Layer 6 of a small transformer language model trained on English Wikipedia (16 layers, counted from 0, width 96). Numbers have three digits each and are written without spaces.
A neuron adds its activation times its output weights to the MLP's output. To switch it off is to set its activation to zero at one token and run the rest of the model.
A neuron's activation on a vector x is GELU(weights . x), where the dot is the dot product.

Input weights of the MLP neurons that the questions are about. A number n stands for (n - 500) times 0.0011.
n5: 507562420315544342658411691467580397338451443626477579411458507409515473563379352573533657379547358715550518590444525475538328430523681550312568559486555416470357804700660427489594268685461452617720246459674541428678596507460127569403605342452448398610576334258558678342421662536674538486
n86: 421468410387574470581446648504504467478417619642414534710460599652761218363550436330571636566422553621271639720546573582385569384465204343315560438467583125730612703483590466350374392480344559385817394316447306572752686607386267545663390409408527377365474607571202513433725568758500343601
n94: 576404347345596694513566517685525438417665543554507539493358418500597354507497578562448589380623527476612510617650547171610593320734247695619525545619486317394392398449644306510588365326381266445533366381405458526641792709541490483472421484542738511475493615479402468549535334332596496422
n96: 508734568491700827777397413537572598650495480479534251336468422610537377290492530393322378635622443784269581317512589460335338451376376392550542597383496513601611508827459585389754504488135572598556442359480454201449719598488399761595414602279642445686449496317548415453630811516335429496
n145: 503586421608430568450487601526457490480454604702470487295313536677500569366369572484436744422560405531400723415607538456444523478507490379333454356394402384461534539697440666529437330513510427592596379484343526562385797484528478443629382476620355634393431621571550444530490569351822422310
n147: 407402611549380595423585424380491399429419443588315512544630473550503555384421640511642584527570478473329369479486569555352321622550625349481662442633551415517741376527277559528697469567405509590500414577558721414516550438589556632491524592632555422444477365589506468549595552522497376478
n183: 516448254590519664427480489528512406390591233439659621641553418392441536794356286496705344550635605675871512492563324488524585343590461580639308466527531346239483496647426431512320338419279504589489526342627480581366341566562519100472600355528504673436472432500700806422564536747645512500
n185: 633597414531379514585359493521478660445422487298333432435667463524622410490214353601701549493431541806558462415758565394385438605504412446457586613514340583507628311244517489546497565438116321632382560588576404530361602524613593389560497597500620575456536506528493842470639557564392454336
n260: 730533575485262272393349676567442497556489327490521685623541364582600575423550449370668460324299704536507428532564582556363514427437503594519428450435553213623550323531381486477510319411434522493510226450671571587450576616402418381601566484652539497310421497540350634598398565697541486601
n268: 504610515464457467546540430816680902500524545538568504808406545561547440362424474583661608581432446542436511508434607393500390405538442345456548375507648402410688604618274308646293030511424548550419442397410245500352326612622632536500452410412492485451664634621489354597470455518459511348
n276: 610310346558683399465543521231650500507291606331541661393633547381532522642397431504575634612640767538596538579475834483752301305385290576539591508465546548252446554496468507393490442440411419482493537561308442438534548324318615521686510642381450333471267480629629515571612562493613645379
n304: 659503607487533625676466209469664649583446459437395296479523384485506531558421491454482458658346554509481431393636554497525411497529586453571600441294561776544655441305575437577491560500570373558205543571476494590520513442470476500555532433686536635323440430444605528474687328420654431455
n305: 312611551388197605448429442597419716548461456544463456700320507570454588464312445450418588508353405341630636647525650448456208539696568386630536565305475533522565486500598670375444349402619659613445426464392627504288470680409420493471702554478649420558598438356503215632681627648369486701
n321: 654604276437529549619677497688427605430614365417590391699632527487455447391478414423655510564734516491520541575571365459470387356563445730578520318362538387500500304346519434519585333500564545465642561494383282455585443535434431519626661393571793579532388565406469533335507425435283608481
n336: 489314469362559436507511575545653507531307375488682233594585331452648424548489206270313607704617313504376478492294602478420423511488556576632660372511389589850380621290577666496638399518461358441428591500376696351567376544580233452646518450583588588608660531432438741327686473381664379587
n374: 463504330204525459457714560656462452531480444959401266746433455565606564474500727646367700357663467407309626609689338464319496482450360493414538457378423397357429784423475603393576496558634372544440462644464493560649672533558583482541458462337374489387553405441356406517717541457707343604

Output weights of the MLP neurons that the questions are about. A number n stands for (n - 500) times 0.0004.
n5: 275534780452599608521409477223740496594518518309685574522691276828657343264581408491696276430332739271326701371346670397391458289396385622478708542732542558614527202486442539839434436623500295525386623509672691283570284584392504479334436314800396397517627403750482534442481540378496357671
n86: 496587422291488333716421500340381516300415269398523814531507409650246622541485638660500318480699642382485640658635540365651404593467618289547761559536609480551536748419630587584530339344471340399459516464748615504270404371331524426469465481398209678671584474412769481362687442568670280522
n94: 488266645632623586383799355436551275650451650386418599622439667571315586611535401394492400464484562459488425523546368387372597444582593660346537526451580524364717729664493566322362488541601428527280179622625655554137353468390631377568504615641388362632773435635584527177623647600349399265
n96: 434700630505384383466341306573816468437468486527669356723448547541667419411496674379178595718436542467294509429381567100317274427458568530563664539566678619396602121500730162357583500683385620586462345806527544528610618536487305657387408640786434305688312413960509434486610562283366696556
n145: 569579319463741427461705504479408199576431360489408663555482422387524598546656401574522309455571435312377446489497712632527694419515657379741542560513452553575404441450451033625435380396480484461314661538756500527445442576525221451414456417604372580598633543804515749584582291371572492415
n147: 628421653496682546425489415276698409767485591604530399385293622609678327395698348519485567674549736539536500485408414710512528394632549558724745600275664603421515488384807409397504317391468504375590606550507445667393544432546246373354427279594504429465576615245444453465591483381285456614
n183: 688647401253412315500513500508481368398528194269411706513479664304363500435255690491386317495717583583635622764634167531421395822403336569540640505530452304617805585583517609491787395761386433419196599523712531742609382520444339656572408509346570551441613181595369348606713657539357282778
n185: 086338733569349824451414532276810487356624604709360624339553175413641545384538460423529342305565482398638496285527711517652509834398621310530563445427651238547487401385350419456449601894591541504298465544589542540500592476324628371414387330634379755553592579605612496664457294483513691512
n260: 408692562564814457539468621375650329431643496362474324619615315445500525480695514489478599492230372488474296603599878356492448810259525446466535625640376393662461547418617753442647471523428460590355709550637419313620537325224481475587408529551684408511609493568383427554338368486292528428
n268: 616615402520429612528330606556372972398622448785368885573613619383432201809684167392616438694535536658375479544779460549793716584387570405332495468478663475386679474561425342515500553541484563476438395124261534264621250388840353719391717505325732407542347633232525356485484331605129275288
n276: 504519500387413351576798664603297500561451639600694424583466584360780538513261548373578441310508409554551538461351064425383509348500364512512517375677560459444471433612519642738356719588245299695555322376808672500611477728569562334472500523596767390397426515453274683649273507659533296569
n304: 655582713343741331546489767549324459740397504290500267625546449483527493620620421588598399466785462489421539525605738453500555433281695493452596420676373538660347461182472623496347489535681235560663440222591583392421486555482511538522536278577554441458496425283373493450364387715496555634
n305: 694373411321430386488460651649706371569483522403693521383468469371751612363384504672417504585470601552380402400541354688310518677513687757504337386889396422615592620469692519656523790438347350358602616169634384469653582288646644504818351574253239364424274557572240562561566637238465446460
n321: 324552567524521445459797565598529595312589542477464597335392454383493500594392466692457514561334310269523381687512469457437372617653440516420670600606678626594617451707541500408500389521443511510507520497306353295692467523519400456520572351347852550684588497628460347417519642519473365458
n336: 435228437462466332477596855486835747469270570524472481741573395661667315162505315434425801322514505377551145617487467321242256681841478619424530567765052844649411535416387837422687407704353464422325423681491500688551477549682525401524318477515425459627667505520385542593124751486559348404
n374: 617496485527279343479657510690476459736523786230566540474292346445467635444335533544430430491468472560457397255610541561607657618431760629847532787162671591388528467408437677723287509588401486423472482235289765380211422697275596529549396461760491563327491556784478396615169570681308835292

Each question names a token from some text and the token that comes next. It shows the vector x that enters the MLP there. A number n stands for (n - 500) times 0.0091.

Then comes g, the gradient of the next token's log-probability with respect to the MLP's output, scaled to length 1. A neuron's effect is roughly proportional to its activation times (output weights . g). A number n stands for (n - 500) times 0.00081.

" 2014", then " Sant"
x: 513323516493753459333340404675435456833608560497484506289469569664618452671418371656537566546713672405642535402345381538353530621312559484405645495446647720511320429399602574593330535498657521327466674414756456395463560528339459330581448274652494248430628368549372475663522692268330532423
g: 491338439556607463619637453564485407459287576512394362737666374642115424455412435543411446394501492655516495454782214347447483699588361579486552480422428595643360390618400722431510323451534644612532377469354661464488448584852374438509562591510633839457529425730288679476538387524449491423
Switching off which neuron hurts the next token most? n336

" C", then "art"
x: 531277727655688524416333339719487415651582385487452303256445593736611429575512462487490511455634610300471439447438361532308591807380526385487623379373534614426432392508790482626421561337558586556472484391848475259599521524424502342489525267722595340566601509652357603629493699313325465492
g: 434741624634648568446559597549276503216561507499405347691352435629591594606398675389637457515475506573361866358474470558552301730243652615634453434384428603337474564444469627582347732788479736413560536314405346485281565378577563383539583324432606459481451548518562389441487476458479278357
Switching off which neuron hurts the next token most? n304

"ō", then "den"
x: 416285754585609376434287497587430266646616572535338344387480643504457581502362411417598693436704674508618396505394400451552659700209471472591654613538560538366266177455550493614359480409496610441538664552687406455371482617511584393632683425497542397487679330645265407687431672424343761587
g: 407287606549335467719268521445594639587653538276460396443561642631317382403638702401406413391502343622481647403512357502582500669637402346607547511362925474517633555600510493614602541449379695516383270320717530409571538474496636457290537411422526319352411632717454347380675364553524682490
Switching off which neuron hurts the next token most? n185

"l", then "ue"
x: 474271554732583324379332507666191408653684504365381352324455686654460510522524375634486644402636567233439396454337467552576562703319487255456740463452691592510229467550780521488393599466534792444518415452700477673517532524480673450622530328548528362460571453483295486678476726329424580540
g: 828312372679396449737601801451490569510465591600528638451477560643317444444515575624593540424641111617223415630486417629724601498446384536620504491465580633419553493290645451342358399187474485503617490457639232367435331569543620484418556653509391431463672459618372479401501345503638522410
Switching off which neuron hurts the next token most? n5

"ish", then " writ"
x: 389325632609697342549382483741340168733586718363392396340372476595557479469482396515581659427590505400492556621279463447565508608322579396335691617466628556473281517485521541555323395375515690410655531413732384621446579518266553437634694359635402401426662424653306454686548743295420562582
g: 699350455456503339448532533499401222682448433599392547352549625492622764503546462600573571501475460449432620239295689588605646450586565709576272557517638467470621193529372611465628502479471498613529781560155547252504414560553428369477660492640342714520431417541565494393540430464700224318
Switching off which neuron hurts the next token most? n145

"is", then " that"
x: 465194645525651391528407445721330345750639659474245470355390557572460445478521465508501515370692580329577570654444315395515557714396420397409546446569606647498235436459630537527376411506532550374603544418851460612423551523377659372477708280510664343542615549563377450742452767328294545585
g: 623514380385449313385799484386534363348423510266414520573439702431408365374682671490589585558542589307625346658458369363408480600425451767552577565610519584520565497558574496493447473482455349544537479399419350643374629468305459550710404552789366766778584426253243366514638346697650502592
Switching off which neuron hurts the next token most? n94

" Team", then " |"
x: 364378776500620565313419553621402313639574427334362472311517607616617589671380405480632690535784540375538360547419439495432603752292517354436566501442741682594360379408460677487375506448665515402625607362716467343478532504404515357518538280533601348481649451585185339587438739416314684556
g: 421496513733433361666554501500522741550385661532405730238313479387579480412426537479411588518492586610480433296427834351690504365398413657278506645676625617373372514142834392318694367479497487616525646526586461497319479546335589483395492495664443383588627707336508459513397440467555522500
Switching off which neuron hurts the next token most? n147

" through", then " the"
x: 325289591538525415527326395711353273813589471402386391359420564697473507626466514558439598464759629489491549644401396411529508801358574469360706515590831621413278396556549557632355484282584662549516615387724398372452451596379391398680735276596544466442563394500299436507492714370409429519
g: 239611433451400512287405476669512355360468601332678534548665253547490668432259815677421497544580397542475569380490349402484354641687615720318426373583589534497457401408575421540507598532501645474684614369598607521622259358514597731492329575518380595521676368240275600564336666492543501655
Switching off which neuron hurts the next token most? n305

" under", then " Mo"
x: 410294595376604402446282448578512335758549407437438350371435427551454579650388566577481583718866437507452432532430365420512635866391507374281744559635841594435335396463482567763351570394565721480450550409733462346430454580327458450561613331648520454457644508536338377543541712346472383548
g: 561427541449649486537715636463446545504433323522582309598341434741528499284342544338424501516220547445448518253321579432496433558437251379586416627557391432744458612510550396502487626587585518774409266480488705558728453306597463266561407604292717876580579465650499619487468640465536555390
Switching off which neuron hurts the next token most? n336

"ard", then " Art"
x: 264294595444673370341353519609423381723658449268377350251510609599619441617503522691614624465709548469569470377580459423468704789353514533359628409465627654549302397457629520552287581385530694427531615593705398522378500430391638433568555325500408439440591396620294583675310749303323682499
g: 726266356628540732627614741457650470533347541749658434618432217395713435502416366524594387430795519458414322407724575561550444534479510555470415302623355597512505395636393563537414587455559269528492245435429579562484486575602581312313448374685593570229436479448423700546548603505617341302
Switching off which neuron hurts the next token most? n185

" was", then " beg"
x: 352288550494603465483441336619227233654488329594317446346451467648516585540510378669537610605798673396475477631406457388470783837364439457358677440550584667436316385553588611602326459231626571383521505479722565359286598560391539419607615301557446395512613448615432438666522784361500480486
g: 370597554561554484580322320298365358554567374553458822369421775492320483710436620685320386431631557497471509452661427633406515484497689523942431550591593288370545342538498424615390626392544425536338550384549692585558381357483435697662582361258514407454592550429459260514478658665519520383
Which two neurons, each switched off alone, lower its probability most, in order? n374, n145

"y", then "ō"
x: 442251700491621304455387492701281254645754605471284372323374561596482546536497434473554652409612547355603533554333467387520610654326506460446718464421647524497369352569733514470448394421512528358641531503760528587494468569348583424582788392476561376460734408579263359684354738385389650518
g: 454488589534790526445527377637503671407561531473456448488573316268592512411414582716178406601474393311461410459482443574350456614386563395692593376305376431596775688522376523301333610533258695670550556717610527652359721454551503419716410573359666494537461382538302475734382388387458612606
Which two neurons, each switched off alone, lower its probability most, in order? n260, n305

" Am", then "b"
x: 442326611605546391631298424613440401669642434353358367318407604599536573659369477580626514614597598495386434425326325439429676688272470470443684494351749689473453363604650454678265656586586726524337512590752391478466560484413488272584546333660671325508669401592247558604524628273263580536
g: 276384502337194645559619523493428381407520466605392406362416601471386479476381415287575535383433468477354526651663672415373693540648450650531590721503802665675347432607451492531349571453673520663243561386689561360605562439444647670422618307565446605389362720380327423538587293769493550547
Switching off which neuron hurts the next token most? n185

"orld", then " Games"
x: 392321713492704507531310656594432240596536683365414434303384610710610601634477408482540614632585599453510378472302456517550517720288538461535650496454785593502277419498444581617402590229672615566524386440659308409488564427447525339570499234635383309486638450540234552681484758323398638526
g: 468516415603605515239514605538322459761701504674358604373642448509523221390545275561578596460538671366696385474467409440424598747481638504654302389556460527369673547373328498406703531431668432316563777309517458494689627654398738461213604351482472512542473365335639436509451557456318584488
Which neuron, switched off, raises the next token's probability most? n276

" of", then " other"
x: 454225486553580417563355532620298232799617469476386406361463505723495479709480482690530657537767583488493456562293358344514561722334514518368694437431691608424392415599610445634357429330637596355570541399748334423552489584400432443673676327592619427489561357428305462562512766329429451550
g: 327723475527345482610487508402274595635546640438485424604134240414555553488614601481746518695617473580611502500546568374345459248352312612327709436497763508595394573617654463523666736616491425660433524364568537439532361552657485398423444446608408408451609620624320311322398266693450482551
Switching off which neuron hurts the next token most? n5

" Ass", then "ist"
x: 450284572566602463661291294522506471659562495509427295211627517716504596574431603575685547543708549335479426434316338584462832751324484380540579327392658630438503419498596510635319537571516728487428491441764374430575532379444521453550538335600688358428598311685336501571639701358197409519
g: 582290421375454424456566978436622530520595427232594544597677451581603405562505649351343647626471269662638370290337521782587634523546594705611450470618577420532458305397368476580402458642401413241508511314686492499339471533554510521649247430558565427610580444394516310394575557435405519654
Switching off which neuron hurts the next token most? n304

" L", then "as"
x: 557296630668722565389312364626419350608641363380575288361465490642627520678406438528581635497704594281491359427412344498426651647396521317418712418373622600455476395510871443584455625423580648499528441465724439463499518545449585392571506256611605344487531365481295503613477800205342528572
g: 773440384541612492805364263504571672468508610750437426535535330787398436450703402606686526348313753506461554563515598431609414533208470370624752352454437423619409482463577470602279492347494467453634530436498471468581645532488489213286513387383555303625586490460614701528434468279609523412
Switching off which neuron hurts the next token most? n183

"ris", then "is,"
x: 416281521556602396593393310701420402721660496334381446254388578675454333487497497451537710548736524331411508511404314435543591677601390477451613440494787710509399425512474602479240396404517584390586585483709419548450518497323724378603512211510529328557685590618349457725484733361366578604
g: 368564461522531643642587759724518490653603336592256492706339387552553466498300593542563549611481573535717402557817526419486360587605433562567632576513557510576346590669671382443525181440562422438493520648448309589367367669435357535610485403466258224472420340518248704334393302507414459647
Switching off which neuron hurts the next token most? n86

" 200", then "8,"
x: 610344609593648367482470456672439531742673546438546311273513470742495515513402378736504522521718599380548563549461521472466664550400613391489566556530796618420325410487607527691370467381639700377465536420745282480481466602367485293643475188715382275371565343500345456605511689323238518352
g: 509497469552733517367567458604427527385599218676367424489537476341442279628526354529541409448494588754147634513467593523442486790347720663544511467649416644564496387730540236495570448721608636304661456571393620358584448483499587647504667519374580595356386171470534345427588390361416429558
Switching off which neuron hurts the next token most? n268

"ronze", then " medal"
x: 547300534558574512526375634585416311556597517490499540193434534696649480601535374519716573533686570327596416423362451537557594706288563378451676476511774671511478496354590496654328529340580598463485626468831397600434508410309522428659434164633369331458551404556216505575464686328349602413
g: 566502303662499448458480529286572443304587521530455668527530366431744613487553446380607471732241233581330467313502453516525657816320560451534583553480441318642623534257524543516439558554438475548588660482431483319474321349415489581486772565850368495753333498316694446611580483499658363415
Switching off which neuron hurts the next token most? n260

" Art", then ","
x: 558298658576567445616498589677463258632637476235323385299572605766520456417535450530380579401600500418643411364453417641455663774383525474575533609414747636378437369518517396648347468477642629358669445478716410290457548429373494315580588274725565311364627362657412530533503732353229597595
g: 495707652623559614767445469736204716575387383504396454540557575334671426473400580521484561702433419549462362506465562643407488610482622339451259598479516531432321502506348500453453489282423369518636844641386326528435576494533203319642511367522321329653620799412545561409439503619323605607
Switching off which neuron hurts the next token most? n260

" B", then "ronze"
x: 486323667616613532408373359583374414558605413533498325301348687642649608614442416535648600498603543245450381496393372464428523761273556352556671315368588661480539399437711446720391534356566605556509458406905508423539455427441520432665523192600534328493625438692356512675555735341300493464
g: 449619353395289708575575716463430354498478622659599685155676596446491531583639534489780686555525597405519374310516562639497342454508543646695706418531414492468412554272456671497443354403618234306380672326544444647592336552411544680273379470427514599553527503455617408498566654457288341335
Switching off which neuron hurts the next token most? n147

" 2006", then " C"
x: 583298568541741406282398481662440447688624629436498496268480588779606455568402334664548562545670615436544439493341427545432566609375518482441637533391715644482257425394668564546290590423697559408494569391793473452499499531243496362615451263656577209415588385622440488566516722304337490395
g: 615385379376363498598640464410477560706564336740609360663548661538680199592272435455611366513661362504693499368546240482368434576566475473431379461496516552605554494380401641611470525365609384724583436517786619434491557538764529233344311562353468742236493328666485613522501447436497414631
Switching off which neuron hurts the next token most? n276

"\n", then "C"
x: 538305542549636547449309427564343324809565423462334489342417544740553605517440503590575553547769469342447323691201446431416666670306545424358657573542563651346270402582659488649417529271684506488489524376806484410504494506375563491678595236490611437479643357607359450743508712413325502495
g: 559428647598473744507510414580364495862538595726689501588517524632528432297538405623428406432489451577570556560498566693575516653522343329612574493429676515535510269484532454349532494395318332449360171451257495356576646589504688289363397647335635231650366561487598564368495568596472647210
Switching off which neuron hurts the next token most? n183

"one", then "."
x: 413271617502533443410301378598334269623581697535298342357455560623509543608544352492577649460772655492614413485398528413505625702308519390425695573436626619555447336469540517611302576263526592357496705587833393497374512452372639393612517420597519388490562430665365417613440745254305751483
g: 545807521683604414618280336616423691519363533463445606609466498575443390585476584768356377567442429684524445343542805479592589480636698501352422828445461564543375330465394577470417420500541402364423801583326418379545416316375348592440701247504400536494456472435574387392476466428488502862
Which neuron, switched off, raises the next token's probability most? n276

" |", then " 2026"
x: 522263560560685508480412429618359275731651411567502376315418558768575517570512451582574611649736548321587486540305424417404543699364557409454660376520578708442328378476626483581315380420645671405526558387783482443457437569286552536590666287418686367488591347608268579601430743286343384492
g: 412432672477315461481348402823616770554547508577508524311487552622365675576624581528828355542388276410603329681309523684424524344366586439636589759511591321619441456428401527553458462459509317578599717607498312527517560405424548307196677285561535519350578510532577437509379592561414514283
Which neuron, switched off, raises the next token's probability most? n336

" P", then "erman"
x: 453268698776560508394311372608347305634637335432325359353486570597652565480534465489505524459687600349464432452364384416490668759336515305494699484421582674411489327494675420641400598351529636647511422563786510454640608512407569313618690395758604343409598427612369453522423675297263563450
g: 546532622448570610598461522622435539453382564536512464373335540767693627451622277530272634499457515514451573864574383457766526625422550700325251434546704442460491381498425536453906371330355464427528671437322389517366638431334513398425679460472364387410352528710546288510531382695595455456
Switching off which neuron hurts the next token most? n147

" his", then " works"
x: 578254382555564368598402437652347271722675523493442379286540449632537545611452459568618539485523504589481456566366493410504645755346593375499688484486755518370290309551673596548281600220652622601480522343808353541429514534406391434645526313603515406543514488612430400598575790118399530505
g: 364699411544528428484534495523347516442563426558478710375460435305476532771548309467461750681689260530640481661383485474542510360620571626750437435623479507381530404492433491277612407477761508542427470416609190367611372514369721324566499260403337478645526429383579561629926444487516533410
Switching off which neuron hurts the next token most? n374

"b", then "i"
x: 347281741643633313407436375650182468588638497429370392308466680508547587495373543543498619598692511476557425412477431470629528726247519373406654380399557635662220378434635410526249579398585588513664528448762357501576539509452642362534663385564586348542659455616331565679390703398255669438
g: 569466493534522366273613531205553606520562560416505510408369462340570625518351654381456688388422518362248647445466379425597611551311487528751357367535468377670716653493453244462440629639423610406720680256672523693582487477411542354634421683466487581415599347472511694895452551468393362465
Which neuron, switched off, raises the next token's probability most? n305

"ell", then "í"
x: 478307567564621437468368605750522409733559438388409375142444487606513466642494474623627751378623451332440571346440395613526765710455464411535572364441642628530239460481662430541393416353543784351568544495757444612480470463458590351568570287622551383440536410536277556608374750290297657522
g: 658448458531343470567523423388441395349390645505236567444870565639454439473450442544575691532415628536625460630583591428182528200576416508669672680510488423497297480274574299764253589494526623603528376681408602359477480541602355614398316679344397450464613613599434740442586400401475626522
Which neuron, switched off, raises the next token's probability most? n260

" vis", then "ual"
x: 413328482491631402530296377585430469546623521543402489280474467644437628528446471558655519518797605202490447645499317602665704867311425399518618500509782593373425426511588483524298463482661687623597546366813271433449420518392523215585669274515329375495605388605369502641565727288430485470
g: 571634645586365489407513593447703639359472695406682486471360292488673413575285377680422584524423515629514513476376581703714570333538559654261302499592635547422383511311352692462577437358424530685771382569651467518570368437204634461609395499459519307202345518735499513530352678406462577446
Which neuron, switched off, raises the next token's probability most? n183

"ok", then "ug"
x: 442295635721654440442177417614487362606693599354494258290500507570468357499431506497502792404732625520519363554511369587520597717342496338545672538394573618389393256443583506596360543282466698455645572646709447585496423592401594300736496366569505449441608363573327497649394665388338653509
g: 558349505433337322695362555544664346477308407633452530305368818626514633460688640496682545421468385451695492492515383381551405405551589538594424380368504541429541441498568744471473404534379479535473202495533600375628656710651493493268445820600519282518460603626261423508336263595601759520
Which neuron, switched off, raises the next token's probability most? n185

" by", then " study"
x: 481228578423654447513439469671395250794646378366425421361385555632564570649413535571520651546729516560494406566328369440395573717381525430341735380432798668515356363451588539689322491325612631397485550410792466373455464636328441417617675288575540532504715367494381402443534690364460458486
g: 530442390367333506543478384357671430707656387367300489546590613415461616669664479561401527400504521606513648493729462566507669193264577408670337657582649454485486312589563512590402548481642313724499476316327669413393605420546496199711483630678468452462508719407507331553627517652365436202
Which neuron, switched off, raises the next token's probability most? n336

"es", then " County"
x: 406247557618617408504490449656442346658480678268467348259436594595477497501534545509557607339753542544711530536504356367477680746319436510502618495527778632443269352520564396614261417283611591460626521537682373493417410456523637552490573303638647422383493406591356621629387788344259663463
g: 432482583376634524526640239557453355596649506612447346463726474574230642355445718527688671391621520575326503830673323552642648396380367368452626336392469496555408523254343372355468569321481647530621579300680521412423391323723584440565388674574638526613489503589256583618521563411396493423
Which neuron, switched off, raises the next token's probability most? n321

"y", then "att"
x: 410274738516553358395367489719337252588650541398338285312433593604515622502477437551551615368646591429628467525461488361480718709315532435484709513432588532474333320528662467475409478372504559410619538584792488592442522510474687364575712435466599334484714395628240457629324705332270717550
g: 370615644339454601567564316488321552378637430665461297431336465631488551476691528619612491570379558256431706386487523442485586740673634273556634395552494639513426210578547737791581719617428361493330305510440558333556336536674372769380466513424458526470531339695371274460568395483537438535
Which neuron, switched off, raises the next token's probability most? n5

" President", then " Daniel"
x: 473342598388627544342374396684469373717638509304518536284548568626524421572447419615592581658661465557627380422352380555394678845460456454494647566542656727387299335414563569606164482460528669418527476484686353332488525411261529338561614267589482391482654373656351586624533694238359660612
g: 662677370392835562543684656416179421561493377602560488606407390674343455528439368557524639486608497604494670620534287437389060387593387462411575455382356388368597431638538462410594690461621461564434449464605344401744404604545451315439519562178437715421568497559684582611555519598497396575
Which neuron, switched off, raises the next token's probability most? n185

" Ed", then "o"
x: 439315540543610412511329336570625519785537427545294347355388605728531547620369465659557641493735601388479354473588283555465612929299446298581625484448788589495517299597700428640421523417643636401496510431798395319478510411451460381502596319558402344484505408630242551584506723321440494545
g: 335513562534599574382460559680686485439396383329579391234540468367689500680329720698308435567589489503302578413567458507644617576458313460592258467349511482609770321450434578378554268529365663672549587566430596774543486817614375407639452677392540443328604379313534472646464597407373481371
Which neuron, switched off, raises the next token's probability most? n304